Layer 4 of a small transformer language model trained on English Wikipedia (12 layers, counted from 0, width 64).
Take only the direct path to the model's output, skipping the later layers: a vector added to the residual stream pushes a token's score in proportion to its dot product with that token's output vector.

Output vectors of the tokens that the questions are about. A number n stands for n times 0.029.
"off": -9 0 21 -2 0 -20 -11 -31 -13 19 -8 -5 -9 -5 16 -5 -2 2 -2 -12 -34 -8 16 23 29 -4 -4 3 -30 20 27 9 3 -6 9 1 -8 -1 -14 -3 0 -12 -12 -9 -7 -7 7 13 19 11 9 -41 38 21 -22 5 21 5 22 8 7 -6 -35 8
" ==": -1 -23 -19 20 1 -9 -22 -1 -31 46 15 62 -37 2 -29 60 11 -22 17 7 -5 -1 -15 50 25 52 9 10 -1 -41 -17 37 19 -14 -54 44 -11 -37 22 4 -20 -29 -5 -18 52 25 -25 -2 12 -1 20 15 -29 -30 -3 -32 -10 34 -8 -15 -21 -59 27 -2
"hev": 14 -19 11 -37 0 -1 -12 -5 13 30 -13 -17 8 -5 -1 23 -7 -22 -28 10 -5 38 -38 18 -16 28 -22 21 -33 -29 21 18 13 -20 -61 -7 23 8 23 -30 32 27 5 -32 9 -14 26 -25 -13 -26 -12 13 19 33 9 16 1 3 18 -4 -31 20 5 33
" unc": -5 5 5 -21 -4 6 -2 -25 5 0 20 28 0 -6 11 11 33 -33 -9 -13 33 -12 5 14 -35 26 -21 -15 -1 20 1 5 6 4 -45 36 3 8 -18 -9 1 -23 -12 -11 17 22 14 16 5 -4 -5 -6 -27 25 -30 -23 -5 22 -20 -21 -4 22 31 6
"ecess": -16 -5 45 -64 -5 -2 -20 -9 10 -11 -13 22 22 25 -34 36 25 4 -80 15 -15 45 -12 26 -33 20 -49 -20 -33 13 -2 1 42 -18 -72 40 46 72 34 -2 5 9 -1 -38 29 43 6 30 -5 -7 -16 -5 -58 7 -2 1 27 -35 -2 18 -34 12 -4 -11
"utical": 6 -61 11 -48 -9 -17 -13 19 4 -16 -28 4 16 11 -46 50 7 15 -4 20 -30 -16 9 -26 -52 9 -6 14 -42 -41 -9 18 10 -17 11 29 12 10 52 -22 5 35 -7 -39 19 40 39 16 -6 -18 -8 8 3 16 32 -21 16 23 1 -1 2 39 -10 -19
"inf": -2 7 19 -12 -6 -3 -10 -5 -5 -43 -7 22 -38 4 -6 38 42 -21 -45 4 -23 28 -1 -1 19 11 -8 0 10 -5 -29 14 33 -26 -6 11 3 4 -16 -44 -3 -7 9 -8 8 9 24 1 23 10 21 -59 12 36 -3 0 16 13 -41 3 -23 27 -15 34
" Assumed": -7 7 -5 -25 -15 18 -26 -1 47 9 20 45 -14 18 -18 38 -2 0 -1 22 -44 -4 25 49 -5 -28 -49 15 -36 9 -3 4 -26 -22 -32 12 57 -39 -13 -79 -8 -6 34 -26 -25 8 46 41 53 31 17 7 -51 36 -19 -73 4 -5 18 24 -31 3 -8 29
" reasons": -13 1 6 18 -4 58 -6 -7 -18 -13 17 19 20 10 -33 10 19 -15 19 -16 -9 -7 13 -14 4 37 -27 -4 -2 -32 23 39 18 12 -12 28 9 14 -8 3 -11 -7 9 -28 44 7 -28 20 2 8 -9 3 -37 -9 36 -11 19 -42 -45 -30 -55 2 -9 15
"\n": 2 28 -11 20 -1 -41 14 -2 -2 11 -11 20 -14 8 30 11 -4 8 45 46 0 -24 6 29 16 -17 31 13 12 8 18 -5 -27 -14 11 16 -53 -50 -27 7 2 -17 29 17 12 -40 -55 2 -11 21 7 -9 3 -23 -13 16 -15 -4 -38 -21 25 -18 20 6
"'re": -2 -3 25 -26 -6 17 -8 41 17 -42 35 13 -30 -6 -19 9 26 27 -11 23 8 21 -14 -2 -62 9 -27 1 29 2 27 17 31 -14 -16 26 18 -6 3 -25 7 -65 4 -23 -4 48 34 -8 -16 28 -44 7 -10 29 5 -46 14 -43 -9 -2 -17 -16 22 -5
" she": -16 -9 -43 -7 -12 -5 6 -8 -15 27 -8 -14 18 -16 21 -2 15 10 -2 -1 -25 7 3 -11 0 9 -28 -8 -13 11 31 8 25 10 -6 4 -9 11 49 -29 -14 -53 34 2 -7 11 12 15 -26 18 -3 29 34 -6 -4 -12 -6 -7 -35 -7 16 26 0 2
" since": 2 20 -34 38 -3 -32 -8 -25 -7 12 -17 64 -6 -15 -12 6 0 13 3 27 -16 -21 15 21 11 24 -29 2 -4 0 -8 3 -1 18 9 21 1 -2 11 21 -25 3 -10 -16 1 -29 22 -3 0 -1 4 22 0 -14 -12 -6 -8 -12 -22 -7 11 -13 -12 25
"irty": -58 24 -15 -32 -6 2 -7 27 19 -53 3 17 -10 4 -20 -6 -10 -4 -53 -30 19 -37 22 -6 -11 33 -38 16 8 7 17 27 0 -21 14 -11 30 -2 30 9 -18 7 -40 -42 33 46 72 26 1 -11 -9 16 -36 -19 3 12 19 20 -23 2 -13 -22 22 55
" Publishing": -2 -8 -5 -17 4 14 -26 25 28 -40 5 5 35 5 -4 43 -1 15 16 11 -49 12 -14 -19 13 -4 -5 0 -12 14 25 -17 20 -14 -50 12 6 -1 -21 -16 -21 8 -7 -6 3 20 -1 8 -24 -57 -19 13 16 19 19 -25 6 24 -9 -5 5 14 19 18
"\",": 20 -26 -1 26 1 1 -12 19 20 6 17 -29 -43 -8 -14 19 -23 13 7 26 -5 -11 -1 43 -38 14 3 -5 21 56 29 10 -3 -5 -21 33 -16 -23 2 -1 -37 -33 -26 -6 -36 -8 11 63 -35 11 -1 60 17 5 -2 -18 13 -25 -6 -16 -20 -23 22 -12
"orca": -21 -46 7 -18 -6 -2 -25 58 -40 -17 10 -8 54 3 -12 9 -16 11 19 -40 -54 37 -13 -18 -16 26 -69 12 -22 -10 33 -12 27 -11 7 32 10 -69 13 30 34 27 -7 -36 -25 40 56 33 6 -9 -10 -7 -33 8 28 -1 9 26 2 29 -33 1 -22 33
"ibilities": 22 13 32 -17 -11 15 -13 13 1 6 22 -39 -3 -15 1 54 -5 6 -1 -10 -26 40 -20 14 -3 18 -62 2 15 -25 6 22 44 -34 -3 41 10 30 34 -25 -5 -21 -18 -46 31 52 -19 36 -20 -13 -18 -9 -52 12 11 -30 -4 -3 7 -20 -17 -23 14 5
" towards": 20 8 10 -3 2 -33 -4 4 -17 36 -16 36 -2 0 -1 -18 6 39 2 13 6 -5 21 18 -12 0 -33 25 -1 7 -7 14 2 16 2 -4 23 10 22 -2 -23 -11 -34 -37 -22 -10 -1 30 16 -8 -23 6 -10 -28 11 -15 -8 -20 21 -14 7 6 -8 -9
"#}": -33 6 -8 -50 -8 31 -33 -2 44 -6 4 43 -40 46 -39 18 39 -12 -33 15 23 6 47 20 -20 6 -50 -2 31 -9 21 1 1 -24 -54 36 41 -27 16 -17 -12 -37 -4 -62 42 19 -26 1 4 44 36 28 -48 21 22 -50 4 31 -20 5 -18 16 -50 27
" Maks": -23 -14 20 -5 0 19 -3 -3 -4 -15 2 1 -24 23 7 -20 24 -32 -3 -8 -23 31 2 15 -30 8 -31 8 -24 -10 33 -12 -9 -26 -23 20 29 16 40 -24 11 -6 23 -12 15 8 19 -5 -5 -15 -15 20 -43 -2 23 -10 6 4 11 26 -40 52 -16 19
" example": -36 51 -7 31 4 40 -1 19 -22 -29 -19 -28 36 -9 -51 28 -30 23 23 -25 -18 -8 -8 -24 -17 12 -27 10 -24 -42 37 6 15 0 -34 94 -10 52 -3 18 3 -31 -32 -36 53 -30 28 39 18 -11 16 14 -60 38 2 -34 2 -12 -52 5 10 1 -3 48
"opot": -14 -49 2 11 -4 -5 -19 36 45 -41 -6 8 5 2 -3 -7 34 -25 -33 -28 -54 -32 16 11 -16 -7 -14 -12 -8 -20 23 -3 43 -14 -22 2 34 9 73 -56 37 9 9 -39 -10 16 50 16 23 8 16 34 -13 9 12 -6 11 37 -31 -22 -42 13 3 -5
"u": 25 20 10 -5 6 -15 5 0 -15 24 -2 -25 -16 4 18 2 13 27 7 -26 19 6 -25 21 -10 -12 -17 6 29 -19 -7 0 -1 -7 -20 -40 2 10 16 13 14 20 -2 -9 -14 -7 10 0 -15 -5 -9 -16 13 -22 -31 11 11 5 -9 6 13 -5 18 6
"CET": 12 -53 -40 -31 -9 -1 -27 -16 -69 -44 27 -20 -1 21 -1 30 35 14 -34 -29 -11 18 15 -18 1 -2 -21 10 -28 9 8 20 62 -18 -43 78 11 20 -23 -7 0 46 0 -39 -22 4 20 2 38 -14 -20 -7 -64 38 65 -4 -4 28 16 19 -27 35 5 38
"ounded": -20 -43 -15 -6 -5 2 -21 33 -7 -5 5 -8 -38 4 -24 -2 -8 53 10 17 -8 8 15 -16 10 17 -36 12 9 14 34 -11 1 -18 -6 22 46 41 1 -22 -29 -36 -20 -38 14 -9 42 -3 -13 49 -14 -36 -25 19 -2 2 14 -3 20 28 -11 6 5 5
" chronology": -26 -19 -19 46 -9 39 -13 18 -46 -38 30 15 -14 12 59 66 33 48 -13 24 -38 8 -16 -13 -32 -7 -27 70 -81 2 22 16 -18 -16 -55 79 -10 -16 -64 -16 27 -65 29 -39 -2 54 -48 7 4 -2 -26 6 -36 -5 15 -15 18 15 -18 34 2 -5 22 47
"greg": 14 -27 25 -22 -2 -2 -9 -26 37 10 -21 26 -31 14 -14 -2 33 -6 -35 4 -55 0 -5 -17 -23 0 -25 -11 -26 -11 -20 5 33 -2 -9 17 48 31 7 -5 18 -7 6 -45 24 25 22 21 41 -20 18 -28 -31 39 -17 -22 16 56 -8 45 -16 3 -53 17
"neum": 11 -40 31 -43 -2 8 -17 0 -37 -21 -32 -1 11 5 3 25 3 -30 -19 -9 -21 17 -15 -4 -36 28 -8 -26 26 2 11 1 40 -17 -16 28 21 17 57 -14 3 7 -25 -18 20 36 6 25 -3 -23 24 -1 -13 -10 26 19 4 -2 -13 -6 -63 51 -23 42
" AllMusic": -43 7 -3 -30 -11 47 -12 17 -2 -69 -7 -47 -19 25 11 45 13 6 -10 4 -41 8 30 -30 -6 15 -38 12 -57 12 -17 0 13 -23 -44 35 18 -7 -24 35 -30 -19 -8 3 22 29 -2 49 17 -7 -5 53 -6 50 8 -19 13 37 -28 39 2 2 -27 13

Each question shows what one neuron of this layer's MLP adds at an activation of 1. A number n stands for n times 0.0093.

n166: 30 14 9 27 18 2 -6 -3 -21 24 25 -31 -16 -8 -13 7 -13 -3 -8 4 -11 34 -8 -6 9 18 -3 19 20 3 -20 30 -7 -51 2 0 26 6 2 11 6 -3 -30 -1 -6 7 -7 -16 2 -2 23 -12 -18 41 -6 5 -5 7 11 24 8 -29 3 -34
Pushed up most: "ibilities"

n177: 23 -9 -36 4 4 48 56 92 -24 -5 -6 -40 -28 -44 -17 -24 49 -10 -24 -16 -53 -11 8 -13 12 16 -7 11 5 -11 27 -22 -20 -30 -14 12 20 15 -67 -6 -38 -54 3 16 17 -24 64 -11 40 -29 -9 19 14 33 -2 11 7 -1 -16 30 0 6 -60 -5
Pushed up most: " AllMusic"

n174: 16 -19 16 2 -37 -22 -1 -11 -23 29 -10 4 -13 0 13 -25 4 -12 25 5 -11 10 -11 -24 42 -18 10 -6 -36 27 11 -5 3 -23 -12 -17 -10 -14 8 3 -7 3 -17 11 40 -24 34 16 39 32 1 -13 32 3 16 24 49 -3 8 -2 11 -2 -5 5
Pushed up most: "off"

n184: 3 -9 11 2 -16 -9 -1 -2 -13 2 9 -37 -16 27 31 -5 4 -2 12 4 0 -20 6 -36 13 -34 -20 -15 6 -31 -24 -14 0 2 -10 3 -6 -2 -14 7 -23 6 -6 -4 -17 15 1 -20 40 26 -20 43 1 29 -8 -1 4 22 26 52 38 -16 -17 -43
Pushed up most: " AllMusic"

n124: 16 0 5 3 1 -17 -21 -26 -16 -4 9 -10 19 6 3 22 -18 -22 -8 -6 9 -31 19 9 7 4 12 3 -5 -3 24 8 24 0 5 15 -4 -1 -19 -3 -3 -24 -5 -4 10 -2 8 9 12 27 -13 1 16 0 3 -3 -13 -26 5 11 14 -15 -21 -6
Pushed down most: " Maks"

n48: 48 -5 -57 -9 -40 30 20 25 -21 -16 -17 -23 89 -39 -1 26 33 43 1 -18 -28 -25 -8 0 -9 -10 -20 19 -21 14 80 -44 60 -31 -8 9 -11 6 44 -27 -52 -28 29 43 -50 -6 -26 66 -7 58 6 -22 27 -58 12 -64 36 -6 -22 13 48 -6 1 4
Pushed up most: " she"

n169: 16 -12 -18 -9 7 24 15 19 17 -26 36 4 -11 -16 5 -7 -17 7 -13 -47 -3 26 -5 -8 -31 10 -7 -1 12 19 42 30 11 46 -17 -21 5 -1 -33 -18 10 -30 4 27 -38 19 -33 29 -14 9 -17 -25 3 -10 -38 14 21 -18 11 7 -23 3 41 -18
Pushed up most: "'re"

n191: 21 6 -23 -15 -6 -11 5 -20 7 22 14 -7 -18 -3 -15 -2 -7 14 11 8 4 -21 -2 -7 21 -21 19 -41 -26 -9 9 -15 -13 18 -18 3 -5 1 11 8 -6 10 29 -9 23 -4 1 -6 -1 -4 -18 37 2 -10 2 -7 17 11 -8 -23 13 12 14 -18
Pushed down most: "orca"

n170: 24 -17 2 -22 -13 -33 27 -2 -25 3 49 27 -36 14 -32 19 -22 37 39 35 22 12 -2 -5 32 4 -15 9 14 22 9 -9 3 -23 -30 4 39 9 -1 -6 3 -45 18 -39 1 3 69 -39 -29 -2 4 -35 -17 -12 24 -34 51 -44 -13 -8 2 36 -37 -13
Pushed up most: "ounded"

n163: -6 18 -14 28 -15 -16 -14 -13 -3 -8 7 9 -10 21 -13 9 16 -14 20 3 8 6 8 7 5 -17 13 22 2 4 6 24 28 -2 -14 6 15 18 -32 13 -14 6 1 25 7 -13 -15 22 -4 1 14 -4 -4 -12 -26 -15 7 -27 -26 -35 -22 6 -29 10
Pushed up most: " reasons"

n143: 12 -10 7 3 -38 1 1 5 5 42 6 -33 -10 13 16 -5 -10 16 10 -3 -9 -13 -22 7 -20 33 -2 35 -2 29 23 4 -29 62 31 6 9 -37 -1 15 6 -1 -10 2 -15 -22 17 -14 -20 -4 -17 -1 -5 -37 1 -15 14 16 -34 -16 15 6 -6 12
Pushed up most: "\","

n56: 10 30 -24 -22 -78 29 -13 -44 -33 40 37 28 -10 -2 -3 27 58 -16 -57 -13 69 30 15 -33 -15 -4 42 -35 10 -15 14 -18 -22 -44 -54 14 60 18 -8 -3 -35 -48 -38 -7 29 -12 -23 -5 -27 55 -48 5 -9 31 2 20 -26 53 -19 -21 34 36 87 -16
Pushed down most: "orca"

n186: 18 -11 -2 44 12 9 -28 5 -2 11 8 -19 -4 -26 12 21 12 53 5 -6 -19 17 -42 -7 -4 2 1 8 17 22 -15 0 -15 63 15 -15 -8 8 -5 31 38 -6 -18 -24 10 -9 -23 -25 13 -19 -13 1 -5 10 20 26 24 -19 12 -10 -3 -17 7 18
Which two tokens does it push up most, strongest first? " chronology", "u"

n149: 28 4 16 30 23 19 -18 8 11 18 -31 -5 18 6 -7 7 -4 32 -7 -10 -27 10 -16 4 -15 -5 20 18 -1 -17 -6 1 -11 14 15 9 4 27 9 -3 8 2 -1 27 8 -1 -28 9 11 -1 -19 -13 -21 15 -26 -3 16 -11 3 22 -9 23 -21 -17
Pushed down most: "irty"

n37: 17 -9 46 -22 -2 9 11 -9 8 7 -17 17 26 -6 0 45 -28 10 1 1 -7 10 17 -27 -24 16 13 -6 -16 -43 -20 4 10 27 21 -11 -4 -15 0 -2 -30 22 20 7 38 2 35 9 24 -21 -4 -16 17 5 35 15 28 11 -20 17 29 0 9 23
Pushed up most: "utical"

n58: 8 -17 -36 7 1 21 42 14 22 6 -29 20 -35 0 -3 -1 26 -6 6 9 -23 -6 5 15 19 23 7 11 -24 21 3 14 -14 -1 -1 4 1 -5 -6 23 -10 48 15 -1 -23 9 -26 4 5 -21 20 -10 -3 22 20 -3 6 1 -13 -13 -7 -35 22 -7
Pushed up most: " =="

n99: -16 7 1 -19 -6 5 16 -15 -23 12 -15 21 35 38 -13 8 -1 8 -10 17 9 -5 -1 1 12 -12 31 11 -14 -30 41 26 1 25 -24 26 -5 8 43 6 -15 -23 -19 -20 7 -2 -1 -1 -15 -8 2 -19 34 -9 24 26 19 -24 -9 -1 -33 21 -17 2
Pushed down most: " Assumed"

n114: 0 4 1 22 -20 -2 2 1 -3 1 13 -1 8 18 -13 -10 14 -3 18 25 -20 8 14 -16 -25 2 10 12 12 -33 31 -15 1 27 -18 31 12 32 -18 37 -11 -1 -6 26 -16 -12 -21 -1 9 -15 -21 -30 -25 -1 -34 10 0 14 -1 -12 1 -4 53 21
Which two tokens does it push up most, strongest first? " example", " chronology"

n11: -11 2 -7 27 -14 -19 4 -16 11 -6 15 -1 11 0 18 11 -10 6 7 3 27 -7 9 30 -22 6 11 9 22 2 9 -6 1 31 -1 2 -31 -10 -8 12 -30 -4 -9 -4 2 6 10 6 -22 -3 -13 8 34 -38 -4 -24 -21 -7 9 -38 -15 -7 -13 -11
Pushed down most: "greg"

n30: -17 -10 -9 -8 27 -11 25 -2 16 3 1 -6 -10 -11 5 -21 -11 21 -22 -9 -26 -30 -1 29 3 12 6 -20 -4 -34 -24 13 1 -6 -12 19 11 8 5 24 -17 3 -10 26 15 0 6 -25 6 -26 -2 0 6 -3 -12 5 -8 -15 16 0 20 5 -14 3
Pushed up most: " since"

n35: 12 -16 12 -13 -24 -12 2 -24 -5 -4 8 11 14 -17 3 5 -2 -18 -26 -15 12 21 9 2 1 22 12 -21 -5 -11 20 -2 11 -2 19 4 -4 5 14 1 -18 -12 -2 4 -17 9 14 8 27 26 7 22 -2 14 21 15 -13 16 -30 8 -20 21 -5 3
Pushed up most: "neum"

n131: -4 17 -5 2 8 -16 8 10 28 1 10 3 2 -2 22 0 2 -1 13 14 -12 -11 -4 -1 12 -24 0 -22 4 21 9 4 -11 21 -6 -31 10 2 -19 16 -12 14 -27 -15 -11 18 22 -11 -9 -32 -16 11 -1 7 19 -30 1 -14 2 -10 -6 40 0 8
Pushed up most: " Publishing"

n110: 34 -5 -11 6 7 -21 18 3 21 15 18 23 3 16 1 -11 5 2 16 12 2 -6 -21 -8 -18 -16 31 -21 19 -16 5 9 -2 8 -12 -7 11 10 -13 25 1 -6 -28 1 -5 -11 -1 5 0 -5 -10 6 8 -10 13 9 10 -34 2 -18 -17 12 -10 8
Pushed down most: " AllMusic"

n189: -7 17 3 -24 -10 -16 -4 7 -9 -11 18 -2 28 -11 -8 9 -6 -19 -25 2 5 -2 0 -24 -9 -4 -10 4 6 -10 9 9 11 2 14 11 -33 3 5 4 -28 3 -28 13 -10 5 17 10 10 15 6 16 -6 0 -5 -2 -6 15 -24 1 1 -7 -3 6
Pushed up most: "irty"

n31: 42 5 11 -20 5 -39 8 7 25 -10 -19 -1 23 -16 -29 -23 -7 7 -22 9 -8 -2 -35 12 -5 -29 -36 33 7 3 -25 35 -48 50 28 24 13 -1 33 13 51 -47 1 6 -19 10 4 23 10 -4 23 -28 -18 -18 17 -29 5 2 36 41 -5 8 -21 25
Pushed up most: "greg"

n53: 12 -4 -13 -9 -38 -9 -5 -31 10 -6 2 9 -12 -18 -31 42 -3 16 3 5 4 -26 29 -1 -11 -12 13 -15 15 -19 -13 21 24 20 -9 -23 -24 -6 -2 16 5 9 -2 -1 -13 28 -15 -9 6 24 -3 -1 -8 7 19 10 -23 12 -6 -2 7 16 9 7
Pushed down most: " Maks"

n15: 23 -1 17 20 -46 6 -1 -28 -54 30 7 27 21 30 -8 -2 -5 15 16 5 -20 45 -25 8 -22 18 -38 21 -2 28 -20 8 20 59 -8 39 34 20 22 10 -34 -13 45 0 -42 -32 8 -32 -4 -1 -41 -16 21 5 -3 21 -12 -50 -27 0 -48 25 -49 22
Pushed down most: "irty"

n93: -26 -15 25 18 21 -27 19 -4 -27 -3 -25 -16 23 18 -11 -16 27 -17 -2 7 9 12 4 18 1 -26 -19 -5 2 -17 14 19 -11 11 28 -17 -12 13 30 32 1 25 26 17 40 24 -10 -16 -3 -47 -16 40 -7 -2 6 -11 33 -9 -22 24 0 -21 -8 20
Pushed up most: " Maks"

n154: 8 2 -8 25 14 -18 -29 20 3 0 -30 9 4 6 13 15 -2 -6 8 -2 4 13 -11 3 11 1 -3 36 -7 24 6 19 -17 -25 3 -3 21 -13 -9 -6 -7 -8 6 -5 1 5 8 9 4 -7 2 -16 -20 -14 7 -2 29 16 42 -5 -1 19 23 0
Which two tokens does it push up most, strongest first? " chronology", " Assumed"

n63: -68 -22 -9 18 9 13 0 -9 12 -1 -18 -15 -11 23 -28 14 0 1 -3 30 -1 36 -19 16 -17 -11 22 22 -6 0 20 6 -20 6 -34 -12 19 27 4 -34 -15 13 -34 -13 6 -9 -9 -28 -39 8 0 1 -1 13 0 -13 1 -1 22 22 27 -18 -10 -14
Pushed down most: "orca"

n26: -8 2 24 10 -17 3 20 24 9 75 17 27 0 -12 -4 -12 -3 15 -25 0 8 -4 -25 5 -31 16 24 -6 8 -23 -13 7 -18 -5 4 21 14 9 12 -29 -23 7 -17 -1 14 0 -15 -2 9 -14 -3 6 -20 -10 22 -5 -3 16 18 -18 14 -26 -23 23
Pushed up most: " =="

n87: 10 -25 -6 20 2 -18 -7 10 3 -4 -46 5 -21 -3 6 -9 -37 39 16 11 11 10 -33 -6 10 -19 6 13 3 -8 5 -4 -9 21 -2 -8 24 7 -22 -6 11 -18 15 -21 27 0 18 4 8 12 -26 7 1 -11 5 -6 9 -30 -5 -1 -7 12 17 38
Pushed up most: "ounded"

n162: -29 22 -12 10 4 10 -17 -16 -17 1 -37 -8 22 18 11 16 -30 -12 4 0 16 -6 33 19 -12 12 -14 5 -10 -5 31 3 -13 -15 6 -21 -9 8 2 54 1 -3 7 3 -24 -7 0 4 -11 -30 90 1 -24 7 0 -10 4 19 -23 0 12 -4 -2 8
Pushed up most: " example"

n83: 22 17 18 -10 -5 -23 -28 5 -26 -1 9 6 0 -14 32 -4 -3 -15 12 36 19 -23 11 -23 -25 33 11 15 32 -15 5 11 -2 12 -9 -13 -14 -24 -21 -47 -15 4 -8 -1 39 -31 -20 -1 -3 4 -13 -4 -1 6 6 -6 5 -3 17 -6 -8 -17 5 9
Which two tokens does it push up most, strongest first? "\n", " =="

n86: 22 -19 1 -26 -7 11 -5 -2 -15 6 -11 17 1 1 -23 -6 38 20 41 -31 -18 15 3 -2 9 23 5 -3 34 21 -18 -21 1 67 -16 -4 7 -15 11 3 13 -13 14 3 -9 -41 1 13 -11 15 -38 -11 -9 1 -3 6 -32 -28 -4 5 -2 2 6 -28
Pushed up most: " towards"

n121: -1 0 18 5 -32 7 33 -2 15 4 3 -44 2 -13 -13 -31 -30 37 -26 -34 16 27 25 4 -15 -24 12 23 -21 26 6 -1 -22 -2 -38 -25 26 -14 5 24 10 -2 -15 -3 5 33 2 14 18 -7 43 -23 19 -23 -5 20 -4 31 13 13 -40 -13 0 32
Which two tokens does it push up most, strongest first? "irty", "orca"

n164: -27 12 10 -25 -12 -8 -14 17 -9 -17 -9 -27 1 10 -7 -10 28 -3 24 -7 -1 0 5 -10 5 -22 -25 4 4 8 16 -41 11 17 -28 -1 9 -24 -14 19 -36 23 -7 10 8 -6 5 -9 16 7 -22 -9 12 6 1 16 -10 -13 0 17 -12 -1 8 13
Pushed down most: " =="

n29: -16 -30 19 15 -19 41 -4 5 29 -1 -12 23 27 54 34 25 27 -7 -1 -19 28 -19 51 32 -1 20 -16 -2 26 23 15 -25 -37 18 -18 -36 20 26 31 24 -1 -11 35 -14 -61 17 -7 18 -7 27 18 -13 -24 8 3 -34 -2 -38 -45 -6 -19 -38 -8 -1
Which two tokens does it push up most, strongest first? "#}", " Assumed"

n134: 0 -13 27 10 0 -10 -12 3 -2 13 -2 0 -13 27 13 -24 -8 -22 17 22 -14 3 19 6 6 -23 12 -10 -13 1 -22 -12 -27 30 -29 -2 6 -9 23 -7 17 -6 -14 5 -9 -23 14 13 28 -16 1 5 -7 3 -3 -25 2 0 -2 16 -30 21 19 -33
Pushed down most: "irty"

n144: 4 3 46 20 -14 37 2 10 7 20 8 4 41 -15 3 14 19 -5 28 -17 -34 -21 21 21 -1 14 5 -8 -2 4 -32 13 -46 27 8 -46 -11 -16 -5 43 38 21 1 -15 23 -33 22 9 33 35 -24 -18 11 -25 -16 44 -11 -4 -50 -38 -36 -5 1 -8
Pushed up most: " reasons"